Layer 11 of a small transformer language model trained on English Wikipedia (25 layers, counted from 0, width 96).
In attention head 2, each number of a token's query is one row of weights dot the token's vector x plus its bias. The head spreads its attention over the tokens so far by the softmax of query dot key.

Query weights of the head. A number n stands for (n - 500) times 0.001.
q0 (bias 0.028): 505 653 577 563 390 564 431 481 376 339 470 500 546 503 432 466 568 476 492 618 518 492 378 609 463 493 633 615 538 510 489 473 451 433 518 416 675 359 603 657 460 531 459 507 611 338 605 471 468 573 448 556 426 458 565 385 414 527 451 544 417 546 527 533 511 473 471 434 470 506 458 501 452 432 563 442 446 559 521 567 451 514 562 615 390 374 438 622 385 583 490 506 547 368 391 497
q1 (bias 0.034): 357 477 467 454 509 516 504 638 320 594 306 405 435 430 623 549 530 504 578 449 461 557 568 410 463 403 458 489 564 517 563 484 653 545 380 441 439 438 449 524 586 503 541 582 560 454 558 584 424 416 423 349 596 456 469 402 536 537 654 504 651 394 425 516 463 501 540 496 492 439 512 496 457 476 547 473 541 591 631 567 594 538 415 469 512 519 383 521 552 457 641 600 493 591 432 565
q2 (bias 0.213): 318 642 685 497 504 438 523 486 660 488 512 573 442 519 316 468 532 437 551 361 274 459 402 506 549 468 585 442 477 511 415 560 378 552 618 540 499 687 465 614 428 718 551 576 397 534 570 488 537 621 606 615 554 458 454 615 411 518 547 504 456 489 635 475 656 530 533 398 485 679 536 508 474 608 388 437 503 518 430 560 479 348 584 612 335 368 422 496 452 585 224 486 420 435 426 494
q3 (bias -0.151): 613 361 611 467 600 565 572 597 487 474 475 350 383 402 664 456 408 392 454 609 638 530 410 585 376 631 542 444 541 409 429 533 400 471 437 428 555 608 637 419 395 410 445 448 606 394 640 691 568 417 431 436 479 595 461 474 388 386 507 578 537 609 389 660 431 565 387 535 600 418 495 563 461 447 510 322 365 494 503 597 457 501 600 450 525 508 461 525 606 549 648 535 570 516 485 400
q4 (bias -0.158): 652 532 618 359 633 889 456 391 533 444 393 355 480 465 747 541 478 418 364 454 699 637 223 493 265 620 393 452 475 831 418 519 583 374 760 271 529 513 522 511 392 196 466 407 727 439 509 668 455 508 439 464 316 306 415 472 407 560 366 505 710 580 328 645 625 516 413 651 573 657 654 787 417 294 721 524 294 271 549 480 437 639 399 510 474 704 406 442 758 520 515 540 454 349 676 408
q5 (bias 0.043): 429 454 593 456 528 487 436 495 515 405 666 263 393 476 522 447 510 362 333 467 666 560 324 448 401 742 414 552 501 568 467 431 405 324 469 517 565 363 416 552 379 367 356 482 557 639 474 606 803 457 525 444 348 594 330 405 443 371 370 455 663 612 306 568 555 400 391 665 624 543 673 570 486 420 492 495 619 389 582 451 545 436 417 402 575 646 518 516 630 720 653 499 522 573 583 531
q6 (bias -0.082): 484 280 630 680 531 657 475 539 535 412 520 584 536 666 513 418 621 482 456 418 650 334 591 588 634 760 623 405 297 600 599 509 319 687 420 478 578 370 402 383 713 392 399 611 517 523 260 320 682 530 369 492 381 657 312 427 473 413 313 733 481 587 408 517 594 475 466 381 529 548 590 456 398 562 479 494 471 531 314 730 512 564 582 557 480 440 544 533 611 548 312 326 358 361 426 314
q7 (bias 0.112): 507 771 389 464 628 374 464 393 478 472 558 511 446 492 541 460 487 455 505 375 511 484 426 625 334 490 301 308 548 613 597 358 617 373 589 561 244 370 495 376 683 358 449 371 575 575 473 460 660 598 541 452 597 424 368 510 311 828 398 558 432 524 366 508 554 406 575 633 465 546 397 596 438 579 585 553 577 654 674 572 514 707 485 403 491 529 647 482 663 461 517 485 528 584 573 609
q8 (bias 0.053): 488 558 245 427 504 528 460 571 428 447 570 515 306 609 715 489 523 441 663 545 736 474 414 480 470 720 321 220 418 487 281 614 331 460 597 643 547 532 462 505 674 596 456 586 348 638 504 491 332 496 393 536 346 349 460 479 478 632 483 521 689 828 678 591 488 460 452 369 441 412 634 494 406 505 625 617 565 663 276 360 345 580 530 509 517 620 522 349 336 402 464 822 575 589 246 645
q9 (bias 0.013): 517 447 520 189 559 471 413 695 512 609 538 516 448 469 562 821 408 395 554 368 529 568 345 382 417 634 518 640 706 348 481 454 617 357 302 449 600 542 628 363 581 555 678 439 376 374 514 545 369 696 641 492 417 544 685 178 570 406 653 328 568 333 700 447 482 438 537 727 423 546 545 623 548 647 472 493 637 663 375 268 744 431 538 476 604 353 689 505 369 516 427 435 545 487 365 649
q10 (bias -0.015): 431 542 520 468 394 375 442 464 284 607 358 396 462 255 444 391 504 466 608 530 593 625 489 557 761 594 457 756 366 528 659 547 632 509 268 682 517 499 480 432 437 496 488 442 490 365 571 570 553 465 481 695 514 667 427 297 501 305 447 494 304 566 559 552 526 303 296 487 407 626 303 553 501 672 420 401 460 503 572 515 442 561 522 532 510 596 506 652 490 531 646 552 780 616 498 462
q11 (bias -0.015): 588 388 574 597 460 547 535 765 543 389 451 466 399 259 374 435 391 562 650 515 594 567 745 524 305 687 718 454 458 532 476 479 685 395 447 405 364 647 630 570 356 444 422 730 442 380 611 664 640 425 694 504 583 412 563 453 691 594 450 638 363 468 637 541 357 530 612 681 406 433 204 569 396 484 501 359 456 566 322 573 561 464 729 477 317 358 417 610 405 525 388 492 370 492 405 427
q12 (bias 0.027): 555 426 476 595 567 442 504 535 9 406 593 419 525 582 602 524 481 318 440 722 745 445 480 481 521 414 411 569 520 425 522 596 518 397 782 437 548 289 608 559 658 421 549 526 641 613 447 537 460 504 528 441 335 334 428 355 659 408 515 441 500 539 496 484 339 656 424 596 514 610 452 552 552 510 562 475 380 455 517 357 512 489 633 558 477 370 337 503 289 536 643 593 371 349 594 659
q13 (bias -0.040): 536 868 497 492 665 314 431 623 604 401 592 533 414 478 402 404 429 545 505 651 456 464 547 579 558 471 392 601 442 692 611 538 419 538 317 639 667 590 581 401 614 330 443 559 348 499 441 452 433 371 433 485 374 342 439 437 622 517 486 593 528 669 565 511 415 328 645 347 463 288 626 596 611 562 280 572 422 553 552 421 536 355 555 374 569 573 374 725 381 303 306 367 458 700 646 593
q14 (bias -0.070): 475 578 361 452 360 521 452 357 443 576 519 390 470 445 675 696 643 475 629 500 347 359 208 382 455 599 620 518 405 724 566 478 633 673 689 416 439 519 915 367 568 476 423 640 443 628 535 585 577 435 573 355 452 601 355 639 498 388 610 417 460 554 504 570 633 610 496 480 458 550 495 278 439 403 644 471 637 395 508 422 485 256 585 605 177 507 390 760 465 401 495 490 564 412 459 528
q15 (bias -0.004): 86 322 516 739 510 584 715 601 272 464 398 514 639 577 539 440 571 711 396 515 461 770 455 316 578 430 681 241 473 480 459 598 565 394 461 553 536 403 429 517 386 373 374 356 428 634 409 429 481 305 464 379 699 405 494 379 389 301 615 573 443 642 457 518 555 503 161 320 643 449 717 604 579 706 789 465 521 785 192 388 823 479 538 335 455 471 457 665 501 514 486 486 536 644 628 445
q16 (bias -0.042): 688 408 387 229 542 411 686 564 382 277 530 440 534 528 679 442 461 520 459 525 343 588 652 392 527 451 505 391 565 602 491 488 486 483 562 551 519 454 574 506 643 569 360 746 608 379 601 623 479 785 425 545 598 586 168 586 500 451 675 735 613 515 515 462 580 739 357 589 453 595 590 422 368 342 344 385 546 438 401 487 387 639 582 530 596 613 464 329 263 328 489 312 492 437 509 544
q17 (bias 0.088): 488 574 538 459 415 493 359 436 403 332 535 469 497 572 394 500 463 585 535 456 388 470 375 421 512 715 472 498 473 388 316 385 517 365 550 486 246 342 387 666 522 452 450 550 571 489 408 346 469 246 327 470 780 508 593 725 792 469 448 606 520 562 352 481 417 417 476 425 475 639 636 658 655 462 470 401 463 550 626 490 496 627 563 554 523 487 578 538 430 784 411 411 474 516 700 475
q18 (bias -0.050): 463 497 551 372 588 416 349 303 577 453 439 602 641 498 547 467 652 518 658 726 571 519 314 277 669 619 589 367 465 476 494 574 472 536 387 493 742 329 607 556 538 485 396 430 410 631 624 497 677 577 544 565 398 585 558 460 682 502 551 465 617 582 418 558 194 487 530 578 530 416 279 671 690 282 550 732 600 434 507 394 323 408 434 345 391 535 703 545 379 510 386 399 585 491 322 439
q19 (bias -0.030): 537 646 323 490 479 389 509 734 572 518 529 691 675 280 559 434 682 621 736 390 477 584 588 205 520 572 360 521 556 394 511 393 595 452 438 233 504 539 537 568 613 330 418 229 583 466 491 492 409 415 337 598 479 537 818 557 219 250 410 565 549 417 464 559 514 611 636 648 613 406 502 258 434 529 508 546 493 569 638 778 375 316 521 492 472 568 661 656 318 410 483 313 561 573 579 308
q20 (bias -0.128): 583 522 483 587 374 446 514 360 403 275 413 492 441 756 401 341 486 600 342 576 489 385 92 505 507 389 575 234 445 487 509 608 539 426 524 368 713 661 206 536 546 559 462 572 416 452 446 365 585 375 581 574 713 712 588 454 499 499 516 565 270 533 606 454 444 571 343 657 836 803 492 495 427 530 653 510 411 583 393 507 631 613 414 543 693 497 417 380 528 722 269 453 356 410 593 524
q21 (bias 0.021): 654 408 568 423 612 489 449 245 595 645 627 275 459 577 415 503 631 476 457 563 530 454 485 362 488 404 549 390 457 491 510 390 306 493 394 615 539 395 481 610 508 434 375 587 515 411 369 390 470 673 633 549 641 505 561 642 686 359 580 494 368 769 519 432 732 597 437 571 559 335 489 456 487 482 442 564 342 338 505 660 199 607 362 599 787 721 623 602 612 514 429 406 558 364 558 657
q22 (bias -0.038): 599 496 530 429 511 485 557 480 593 517 774 338 721 667 349 539 395 745 545 302 509 526 390 476 403 712 448 421 331 566 550 513 350 540 510 562 470 508 556 432 524 534 497 249 549 491 713 419 438 609 555 466 458 427 503 317 480 470 525 626 272 444 573 493 480 710 523 559 501 420 404 393 376 523 434 410 342 400 603 499 345 492 446 670 520 448 349 606 368 722 701 520 548 643 496 511
q23 (bias 0.080): 595 514 648 383 628 818 383 365 345 344 582 485 565 622 648 517 422 584 333 564 531 552 416 791 319 411 520 322 413 205 488 414 591 521 437 721 681 496 443 490 407 486 499 436 323 619 492 587 367 271 638 455 679 724 242 650 690 549 367 261 371 629 458 622 387 430 265 483 660 778 561 303 322 316 632 555 607 483 226 551 407 694 585 509 683 600 438 607 306 662 635 485 426 558 538 544
q24 (bias 0.026): 423 495 674 356 408 350 581 420 576 542 505 457 642 589 443 300 226 350 687 561 345 566 531 542 278 422 590 551 554 578 499 543 573 575 817 712 676 362 388 516 320 482 523 510 518 378 811 332 371 418 405 583 436 542 677 365 493 488 448 568 603 575 395 551 442 543 462 480 363 435 434 522 578 390 554 424 348 833 361 630 350 369 531 680 491 402 617 512 495 514 389 373 647 676 653 489
q25 (bias 0.024): 329 490 492 708 426 429 460 778 456 663 514 448 638 458 472 489 468 534 484 531 691 326 366 644 403 474 562 496 555 394 542 592 449 596 664 597 512 530 541 564 599 648 244 501 563 466 557 580 429 481 410 401 391 420 461 424 414 577 577 266 477 616 624 472 454 476 425 455 487 298 516 818 355 406 523 522 632 550 595 633 542 320 544 499 618 462 312 395 523 446 522 378 499 548 401 346
q26 (bias 0.009): 287 432 493 510 684 378 407 721 300 506 490 511 370 517 493 465 413 368 447 452 490 656 461 538 442 523 568 482 601 521 636 343 381 539 586 545 430 415 752 604 448 559 535 483 531 493 566 545 578 490 780 458 546 535 589 629 267 254 458 631 525 647 399 385 422 326 563 402 706 453 571 529 490 490 551 546 374 425 513 323 576 577 637 586 493 660 431 440 376 528 581 474 621 458 420 444
q27 (bias 0.100): 403 482 474 398 673 487 449 584 676 365 431 622 530 369 463 631 498 484 342 433 523 453 276 382 507 654 669 631 425 535 388 394 511 396 503 519 369 604 460 711 554 508 406 371 661 575 552 468 669 640 613 523 379 468 673 512 574 630 533 388 710 373 441 556 672 454 273 631 409 511 730 482 525 513 312 476 290 521 498 433 229 528 815 465 448 411 393 588 584 706 405 384 598 697 620 515
q28 (bias 0.070): 397 525 505 500 453 684 513 540 535 659 277 457 639 422 485 528 282 595 406 439 511 313 506 330 550 547 524 576 576 515 568 358 419 430 514 466 501 477 555 342 718 516 428 348 446 543 710 304 598 416 694 614 373 408 652 645 652 533 399 690 500 475 551 489 534 380 671 521 661 441 323 410 380 447 464 427 681 653 516 597 451 489 549 485 599 760 536 504 301 398 273 613 540 244 507 593
q29 (bias 0.081): 689 442 396 626 607 448 576 373 404 451 572 579 566 593 477 502 418 451 345 480 537 457 484 398 220 639 415 409 420 487 525 341 696 752 451 427 579 546 322 579 496 481 530 546 478 486 537 351 678 515 762 476 621 684 310 688 649 538 372 375 532 374 432 569 463 516 510 517 544 485 574 503 619 611 422 304 568 381 539 406 695 556 430 405 630 533 517 612 631 431 500 375 333 546 448 303
q30 (bias -0.019): 326 611 477 505 575 462 520 375 481 319 383 759 594 658 476 404 452 269 586 619 526 500 376 448 686 434 417 392 476 446 615 271 529 602 386 628 501 549 618 479 618 383 433 559 371 680 434 600 365 520 321 635 682 312 608 367 358 770 653 548 245 486 553 360 509 436 381 552 342 432 551 520 417 388 522 516 450 573 460 470 626 488 331 501 544 813 456 722 672 344 500 567 461 555 393 672
q31 (bias 0.079): 558 507 542 469 730 328 461 210 404 621 451 608 620 491 657 430 477 435 627 569 489 594 477 587 551 527 732 461 429 616 762 599 768 466 414 495 445 573 352 291 524 335 629 540 321 542 569 547 526 515 152 576 491 578 682 540 455 433 407 631 496 307 541 657 382 525 587 679 470 500 429 381 503 581 648 574 506 395 596 382 435 335 321 649 546 516 436 447 211 317 453 617 407 370 690 487

Each question shows a short text with each token's key, already scaled and adjusted for position as the last token sees it. A number n stands for (n - 500) times 0.0035.

Then comes the last token's vector x. A number n stands for (n - 500) times 0.0098.

0 "r": 462 478 547 496 387 574 373 504 322 554 637 552 482 488 476 470 514 551 530 622 412 463 508 544 563 486 548 487 491 413 373 436
1 "ic": 465 492 503 511 422 534 410 410 482 586 555 530 444 439 574 448 500 582 533 565 459 581 476 439 572 440 503 534 461 411 429 416
2 "a": 508 444 525 545 355 542 479 549 487 428 476 595 470 384 561 412 543 509 448 571 458 566 622 504 622 534 455 471 657 491 408 446
3 "\n": 517 483 485 503 233 635 551 565 526 382 512 469 524 400 411 602 559 542 470 525 456 622 470 560 608 550 453 533 516 417 447 515
4 "- ": 495 470 483 486 163 719 537 562 567 414 443 431 540 355 447 501 520 497 546 466 541 624 502 581 564 538 470 568 550 543 459 537
5 "201": 520 458 508 408 50 722 570 500 528 385 563 479 582 412 492 505 607 471 463 448 462 577 507 614 518 523 581 465 503 548 450 491
6 "3": 501 532 495 480 243 591 591 477 413 457 480 525 472 435 474 464 604 446 424 533 578 536 477 497 543 500 494 345 550 510 437 506
7 ": ": 509 500 522 460 259 688 558 584 513 467 512 456 461 416 347 619 454 445 397 445 492 497 474 528 521 584 536 436 505 534 477 414
8 "J": 507 545 528 387 105 712 535 443 440 524 602 484 481 428 469 469 496 439 561 420 478 516 457 552 533 560 547 580 505 545 463 529
x: 431 342 531 434 628 452 847 483 419 353 513 397 460 372 439 431 372 310 577 300 666 620 561 653 401 405 752 426 648 484 348 352 700 347 568 725 491 464 266 297 460 539 300 570 662 477 403 396 615 470 532 332 666 449 692 545 456 573 469 410 501 336 509 679 674 511 605 550 271 582 564 405 552 547 644 626 708 435 564 450 385 330 645 696 486 290 694 568 333 519 568 619 382 524 591 441
Which token does the last token look at most? 3 "\n"

0 "4": 415 511 570 504 290 572 513 521 426 485 492 569 489 435 502 581 448 583 473 527 482 473 487 466 543 501 520 396 572 474 421 492
1 ": ": 520 484 467 445 161 763 528 609 568 471 501 494 537 366 347 581 503 520 512 479 437 608 483 557 550 548 495 529 466 522 463 490
2 "P": 466 533 465 384 91 729 513 521 479 474 553 459 505 417 433 477 490 438 559 495 497 616 464 493 569 565 484 562 538 517 421 557
3 "a": 510 517 492 413 202 703 503 489 454 374 428 625 501 339 473 517 526 425 453 455 498 566 538 531 534 537 565 530 545 507 466 562
4 "ch": 473 502 514 490 362 583 480 502 379 502 381 548 489 367 492 558 537 611 568 515 508 520 429 468 550 449 424 554 546 490 466 506
5 "uc": 526 520 538 410 385 569 424 445 447 508 473 580 497 367 380 437 496 614 543 452 464 532 506 466 626 473 430 590 524 428 361 500
6 "a ": 480 505 491 473 339 576 424 615 414 499 494 515 470 313 416 395 532 627 405 573 415 552 568 575 681 532 442 562 560 543 372 575
7 "1": 489 522 499 498 102 564 582 501 431 397 520 440 546 383 474 367 610 508 497 537 417 667 485 461 546 504 566 499 484 519 371 553
8 "-": 522 505 534 507 191 662 565 566 351 417 543 555 515 465 453 584 443 557 469 545 421 649 473 473 578 471 427 527 468 586 403 577
x: 344 462 285 581 663 512 563 487 440 508 475 389 651 408 354 294 594 525 573 436 475 429 605 543 553 547 637 500 523 518 449 489 503 404 487 653 643 275 288 452 506 619 331 574 480 488 332 530 649 505 551 416 446 498 450 343 463 563 528 301 437 491 491 632 604 358 723 458 88 708 617 204 709 639 426 539 609 502 568 618 482 519 632 353 832 381 724 571 440 387 596 440 663 477 578 417
Which token does the last token look at most, and with what share of its attention? 2 "P", with about 50%

0 "al": 479 535 539 452 371 598 496 523 442 570 583 564 580 464 459 478 409 541 486 548 381 511 552 433 672 565 437 477 528 505 351 500
1 "t": 539 479 521 539 402 498 486 464 374 634 600 521 562 423 520 413 529 588 466 538 287 491 555 486 606 543 469 450 452 442 352 512
2 "y ": 517 489 445 445 200 740 540 542 563 530 518 560 545 341 371 468 523 554 441 506 459 645 476 605 663 529 444 604 530 516 431 550
3 "w": 412 488 451 386 79 817 619 514 533 503 533 522 541 505 509 359 519 538 534 513 425 578 454 513 525 569 448 626 530 523 423 467
4 "ou": 480 443 531 367 239 708 572 538 559 545 486 547 511 516 451 430 558 476 521 546 457 570 555 624 499 453 509 647 486 558 435 472
5 "l": 530 433 548 482 351 608 524 578 432 531 449 553 467 497 414 396 573 525 464 565 424 477 400 446 515 471 436 542 543 630 388 470
6 "d ": 540 477 527 402 219 851 583 563 515 588 512 585 492 459 375 501 534 434 493 600 425 485 460 586 540 534 440 520 515 590 489 472
7 "h": 562 520 475 331 135 821 633 437 494 565 546 549 482 453 421 422 516 450 543 564 387 546 467 546 484 561 423 510 516 509 412 490
8 "av": 496 548 535 347 276 684 575 418 499 532 508 550 508 472 365 522 450 510 450 652 459 519 518 510 523 549 403 589 471 552 401 477
x: 572 286 362 468 574 300 761 462 309 291 613 482 680 488 549 467 415 290 858 358 601 366 542 648 577 608 525 477 597 588 404 392 475 361 475 614 724 504 347 468 418 501 255 496 500 435 564 546 557 360 422 387 462 551 526 316 448 722 681 515 482 292 672 737 490 347 734 620 470 609 623 314 327 473 326 510 614 500 534 628 457 514 680 370 678 479 587 649 457 594 529 474 597 390 358 582
Which token does the last token look at most? 6 "d "

0 "and ": 504 461 475 447 197 748 506 566 517 482 472 512 504 392 404 467 526 524 473 480 397 592 526 569 652 531 421 615 495 519 446 521
1 "c": 506 569 427 407 127 770 574 499 554 519 533 508 527 452 466 394 496 461 562 532 408 562 457 503 518 525 435 575 532 491 412 487
2 "ur": 497 530 476 382 247 681 524 477 510 451 493 513 563 390 468 472 587 442 470 526 384 598 445 516 573 544 461 635 531 468 496 451
3 "r": 425 524 488 452 335 633 523 531 420 487 470 623 421 544 502 392 648 565 547 607 501 548 569 465 618 579 441 501 568 459 531 429
4 "ent ": 516 491 462 434 250 706 570 485 533 528 550 545 450 419 513 467 541 552 528 494 511 571 516 559 619 533 338 634 566 475 441 487
5 "bu": 513 470 535 362 129 805 528 582 557 434 515 555 496 503 494 496 557 495 465 391 389 583 542 571 550 519 456 531 540 463 473 505
6 "il": 571 494 533 453 339 630 519 488 604 552 454 587 464 464 460 454 540 511 553 562 480 535 484 493 455 468 457 527 571 502 451 450
7 "d": 561 569 468 547 308 606 596 553 515 550 475 616 472 461 576 495 586 567 535 579 478 490 414 470 581 421 385 503 497 420 463 556
8 "ing ": 508 490 449 481 317 655 601 547 540 556 555 582 450 427 479 546 476 542 476 459 405 486 432 561 589 525 366 531 622 427 404 523
x: 441 387 488 535 626 438 492 385 447 289 652 526 622 441 466 275 741 373 504 322 473 290 743 491 556 349 516 343 625 561 364 458 557 528 405 653 518 372 354 431 252 654 393 521 348 460 385 278 657 466 587 438 491 563 556 452 497 590 579 341 558 429 730 649 690 589 442 559 389 489 526 420 513 374 350 494 712 787 562 491 628 498 766 530 631 357 557 736 230 603 480 583 501 614 451 640
Which token does the last token look at most? 5 "bu"

0 "T": 528 479 482 481 233 612 542 568 405 579 522 565 560 354 389 475 438 486 479 524 373 481 422 490 586 518 404 590 476 493 396 531
1 "am": 476 517 446 495 297 588 485 446 409 617 463 512 492 403 392 493 411 532 404 523 442 485 461 499 565 394 462 586 521 486 375 501
2 "p": 479 528 486 514 381 546 607 563 356 547 478 545 454 439 409 415 475 614 478 511 476 408 444 419 596 492 421 664 495 522 406 503
3 "ic": 510 497 465 436 308 699 431 404 448 593 469 547 505 328 495 458 464 584 433 518 454 503 465 476 568 531 465 536 500 480 384 428
4 "o ": 509 545 456 437 270 679 465 588 507 494 497 492 504 290 396 444 476 602 400 545 384 575 532 610 714 522 431 603 521 516 376 561
5 "M": 524 478 488 434 120 646 496 442 439 458 571 461 505 386 465 427 440 557 549 523 409 614 492 472 584 525 485 599 537 497 326 511
6 "ad": 507 530 477 370 235 601 465 428 424 470 618 537 535 437 443 555 478 550 466 540 412 490 504 436 638 522 514 673 533 506 362 528
7 "er": 474 499 551 464 357 635 493 445 325 486 514 565 425 502 567 581 475 620 502 516 515 470 556 445 620 477 474 572 538 434 405 430
8 "o": 510 477 527 517 377 603 466 625 367 465 514 467 485 451 438 447 486 695 427 525 412 556 565 472 654 519 460 572 531 509 383 519
x: 487 505 339 515 543 445 459 479 434 535 381 380 718 395 633 497 428 413 726 337 410 571 553 676 537 472 271 379 568 638 441 559 597 531 527 599 449 169 370 604 587 393 637 429 466 390 265 356 519 527 601 498 486 531 444 471 578 518 669 313 489 321 479 851 740 489 652 551 210 567 533 458 524 534 387 562 685 634 622 693 620 478 637 326 619 281 674 467 293 687 390 380 672 436 597 346
Which token does the last token look at most? 4 "o "

0 "8": 405 510 567 514 290 576 504 513 429 490 494 548 476 423 504 577 439 590 474 529 440 497 462 440 554 441 480 446 614 474 447 506
1 "7": 440 402 563 517 307 567 501 505 443 461 503 540 461 427 465 583 455 578 446 524 431 503 467 466 568 477 493 426 604 461 447 511
2 ".": 539 452 514 500 210 713 509 532 464 457 592 535 451 416 488 545 437 523 410 530 419 526 497 493 531 517 484 511 576 515 480 546
3 "\n": 540 496 488 435 192 724 545 578 531 420 483 472 509 419 382 567 522 495 468 485 465 588 417 545 595 565 451 524 509 463 471 558
4 "- ": 487 482 471 474 159 735 549 588 550 409 436 411 522 375 423 480 521 519 560 479 551 632 494 592 531 526 461 555 519 546 472 547
5 "R": 569 454 475 433 116 687 577 490 445 428 587 491 559 458 475 428 568 478 525 478 527 547 467 597 491 594 500 531 516 521 459 535
6 "e": 489 474 455 470 214 643 543 486 466 472 579 430 456 465 550 520 647 492 527 582 491 584 491 631 547 440 668 491 523 488 430 569
7 "al ": 499 487 467 420 268 628 527 478 531 483 553 577 426 427 486 608 574 589 456 532 586 607 531 725 609 454 505 519 500 583 363 516
8 "S": 485 550 549 401 131 678 545 428 471 483 540 525 514 458 501 454 553 551 525 438 493 667 504 576 514 512 480 582 608 467 383 432
x: 637 468 466 492 648 527 710 463 229 340 523 343 498 347 506 426 629 350 410 321 561 522 695 518 548 515 626 318 637 509 373 340 667 410 616 734 504 514 309 357 461 495 421 422 646 428 382 324 683 545 620 391 532 410 589 771 546 470 555 442 527 303 533 631 662 398 483 534 252 586 660 320 519 675 463 498 440 575 469 509 380 397 721 568 554 304 580 552 315 427 525 620 643 314 689 613
Which token does the last token look at most? 7 "al "

0 "ed ": 522 490 429 438 174 756 530 521 595 535 474 564 481 408 417 464 560 508 490 518 414 635 482 532 644 501 402 636 524 467 451 532
1 "l": 536 566 494 398 109 797 572 483 553 462 503 544 499 514 448 399 524 467 520 481 392 537 453 487 521 556 446 598 520 496 440 496
2 "es": 522 501 537 364 223 749 552 470 520 522 566 543 429 513 425 573 457 423 467 544 325 552 439 549 516 542 466 484 503 499 454 555
3 "s ": 440 512 520 370 314 632 541 510 505 536 571 641 459 486 444 587 525 500 484 608 446 543 376 501 535 553 434 604 569 549 498 484
4 "th": 443 413 548 428 140 728 576 543 444 542 649 543 513 533 437 467 527 500 521 517 459 581 429 462 509 549 457 577 483 553 487 416
5 "an ": 488 428 528 449 251 691 580 540 435 496 464 572 502 398 467 528 438 509 501 500 532 519 400 430 518 610 496 633 482 535 467 432
6 "200": 533 460 557 366 71 774 570 455 520 479 541 542 521 406 473 504 539 503 524 498 442 593 493 480 500 446 545 466 543 535 461 523
7 ", ": 497 498 509 383 209 827 603 549 515 547 537 544 440 504 422 540 435 515 462 554 454 580 451 488 574 527 413 500 623 520 556 585
8 "with ": 507 508 520 381 228 729 559 488 600 462 474 542 478 447 482 489 476 534 532 504 425 454 435 580 568 501 447 585 503 484 518 546
x: 333 239 484 586 669 480 656 479 531 405 607 529 520 530 494 348 542 327 587 281 716 347 636 602 406 261 631 385 462 432 473 421 527 481 402 690 682 527 308 421 455 418 365 562 468 385 393 513 785 597 451 412 435 497 541 496 450 534 616 353 534 297 758 718 399 488 602 538 551 432 498 415 549 419 496 546 565 700 630 573 322 355 607 611 592 321 556 574 296 746 647 496 443 477 465 614
Which two tokens does the last token look at most, in order? 0 "ed ", 1 "l"

0 "was ": 507 502 436 393 122 857 551 526 568 596 462 517 476 364 387 498 536 460 472 535 444 631 519 545 624 517 450 625 509 521 485 587
1 "b": 543 595 465 363 106 854 557 488 555 525 521 524 476 488 428 412 507 429 516 600 460 568 559 510 569 548 475 590 521 483 454 536
2 "ro": 486 560 509 450 192 743 544 540 514 528 492 490 505 511 406 470 555 461 454 535 394 519 546 478 481 559 489 547 447 437 518 467
3 "k": 490 515 523 440 356 562 435 455 413 583 513 513 422 466 399 503 587 490 553 631 394 537 457 479 527 502 461 559 446 398 426 456
4 "en ": 509 471 558 432 298 678 497 461 468 590 482 569 452 487 335 472 542 549 532 598 568 548 512 462 572 522 428 634 558 449 457 543
5 "on ": 503 452 579 412 182 752 492 585 514 436 430 449 503 477 523 497 500 488 523 531 428 543 396 449 604 566 494 662 500 531 458 490
6 "the ": 473 471 563 437 177 774 470 530 560 534 448 538 472 475 495 530 546 489 440 505 441 522 432 588 596 575 448 642 517 557 447 505
7 "s": 553 547 564 307 109 829 587 442 550 512 469 558 511 504 557 460 540 491 543 449 439 538 531 571 477 559 497 606 603 452 451 400
8 "it": 477 567 474 389 254 705 548 528 553 577 557 583 567 546 572 616 535 582 525 464 439 581 445 520 444 508 467 520 576 424 481 482
x: 515 366 402 555 535 624 625 533 539 377 473 377 550 381 665 465 674 420 489 439 369 574 514 523 520 294 535 301 526 732 288 313 577 554 281 722 396 529 387 384 525 626 270 390 526 644 579 430 534 542 567 392 504 627 662 576 494 720 501 285 559 492 561 665 732 355 543 527 289 717 425 435 319 541 408 405 677 486 413 513 497 499 725 606 855 228 480 622 324 597 285 350 582 625 578 522
Which token does the last token look at most? 6 "the "

0 "s": 520 503 521 485 344 618 507 539 432 581 559 620 555 527 477 524 566 619 514 502 405 569 485 568 499 493 396 552 554 438 392 413
1 "ame ": 512 487 445 412 185 758 537 523 598 528 472 525 531 379 404 480 490 540 470 492 456 662 482 601 685 526 457 646 564 531 404 591
2 "te": 477 588 418 437 107 723 602 434 554 447 584 502 509 505 543 419 582 478 517 496 354 654 537 566 539 475 455 605 549 490 392 516
3 "am ": 513 518 459 519 263 634 564 553 532 448 460 569 486 368 451 544 477 587 506 512 418 576 455 624 619 398 420 533 530 460 414 581
4 "at ": 477 514 518 444 174 696 573 507 585 501 475 476 482 501 430 523 502 557 563 474 381 490 392 535 585 457 515 577 528 485 503 484
5 "the ": 464 516 539 398 161 801 500 480 581 483 403 565 496 473 473 486 567 528 425 492 457 547 508 578 595 542 433 658 538 520 444 521
6 "202": 537 459 536 325 28 832 588 419 576 447 463 476 537 414 566 501 560 538 480 463 419 609 531 580 533 407 552 539 566 527 482 460
7 "2": 485 522 504 364 261 667 631 450 485 448 381 544 416 420 607 474 551 478 433 550 479 527 443 532 495 427 490 437 673 505 479 491
8 "-": 491 530 552 424 198 777 574 549 530 477 463 559 499 437 526 568 545 523 453 523 492 556 467 521 541 562 489 418 667 563 500 467
x: 365 232 291 592 547 612 621 431 559 449 358 489 616 595 382 275 571 478 573 403 504 543 441 599 446 611 462 199 569 553 481 450 521 526 584 712 613 327 476 475 486 633 308 561 433 379 288 383 633 529 795 529 430 511 479 448 464 649 538 190 347 571 625 579 715 494 752 287 320 660 578 219 494 570 452 517 603 616 407 561 535 399 791 546 692 458 572 509 330 379 568 599 633 456 589 477
Which token does the last token look at most, and with what share of its attention? 6 "202", with about 80%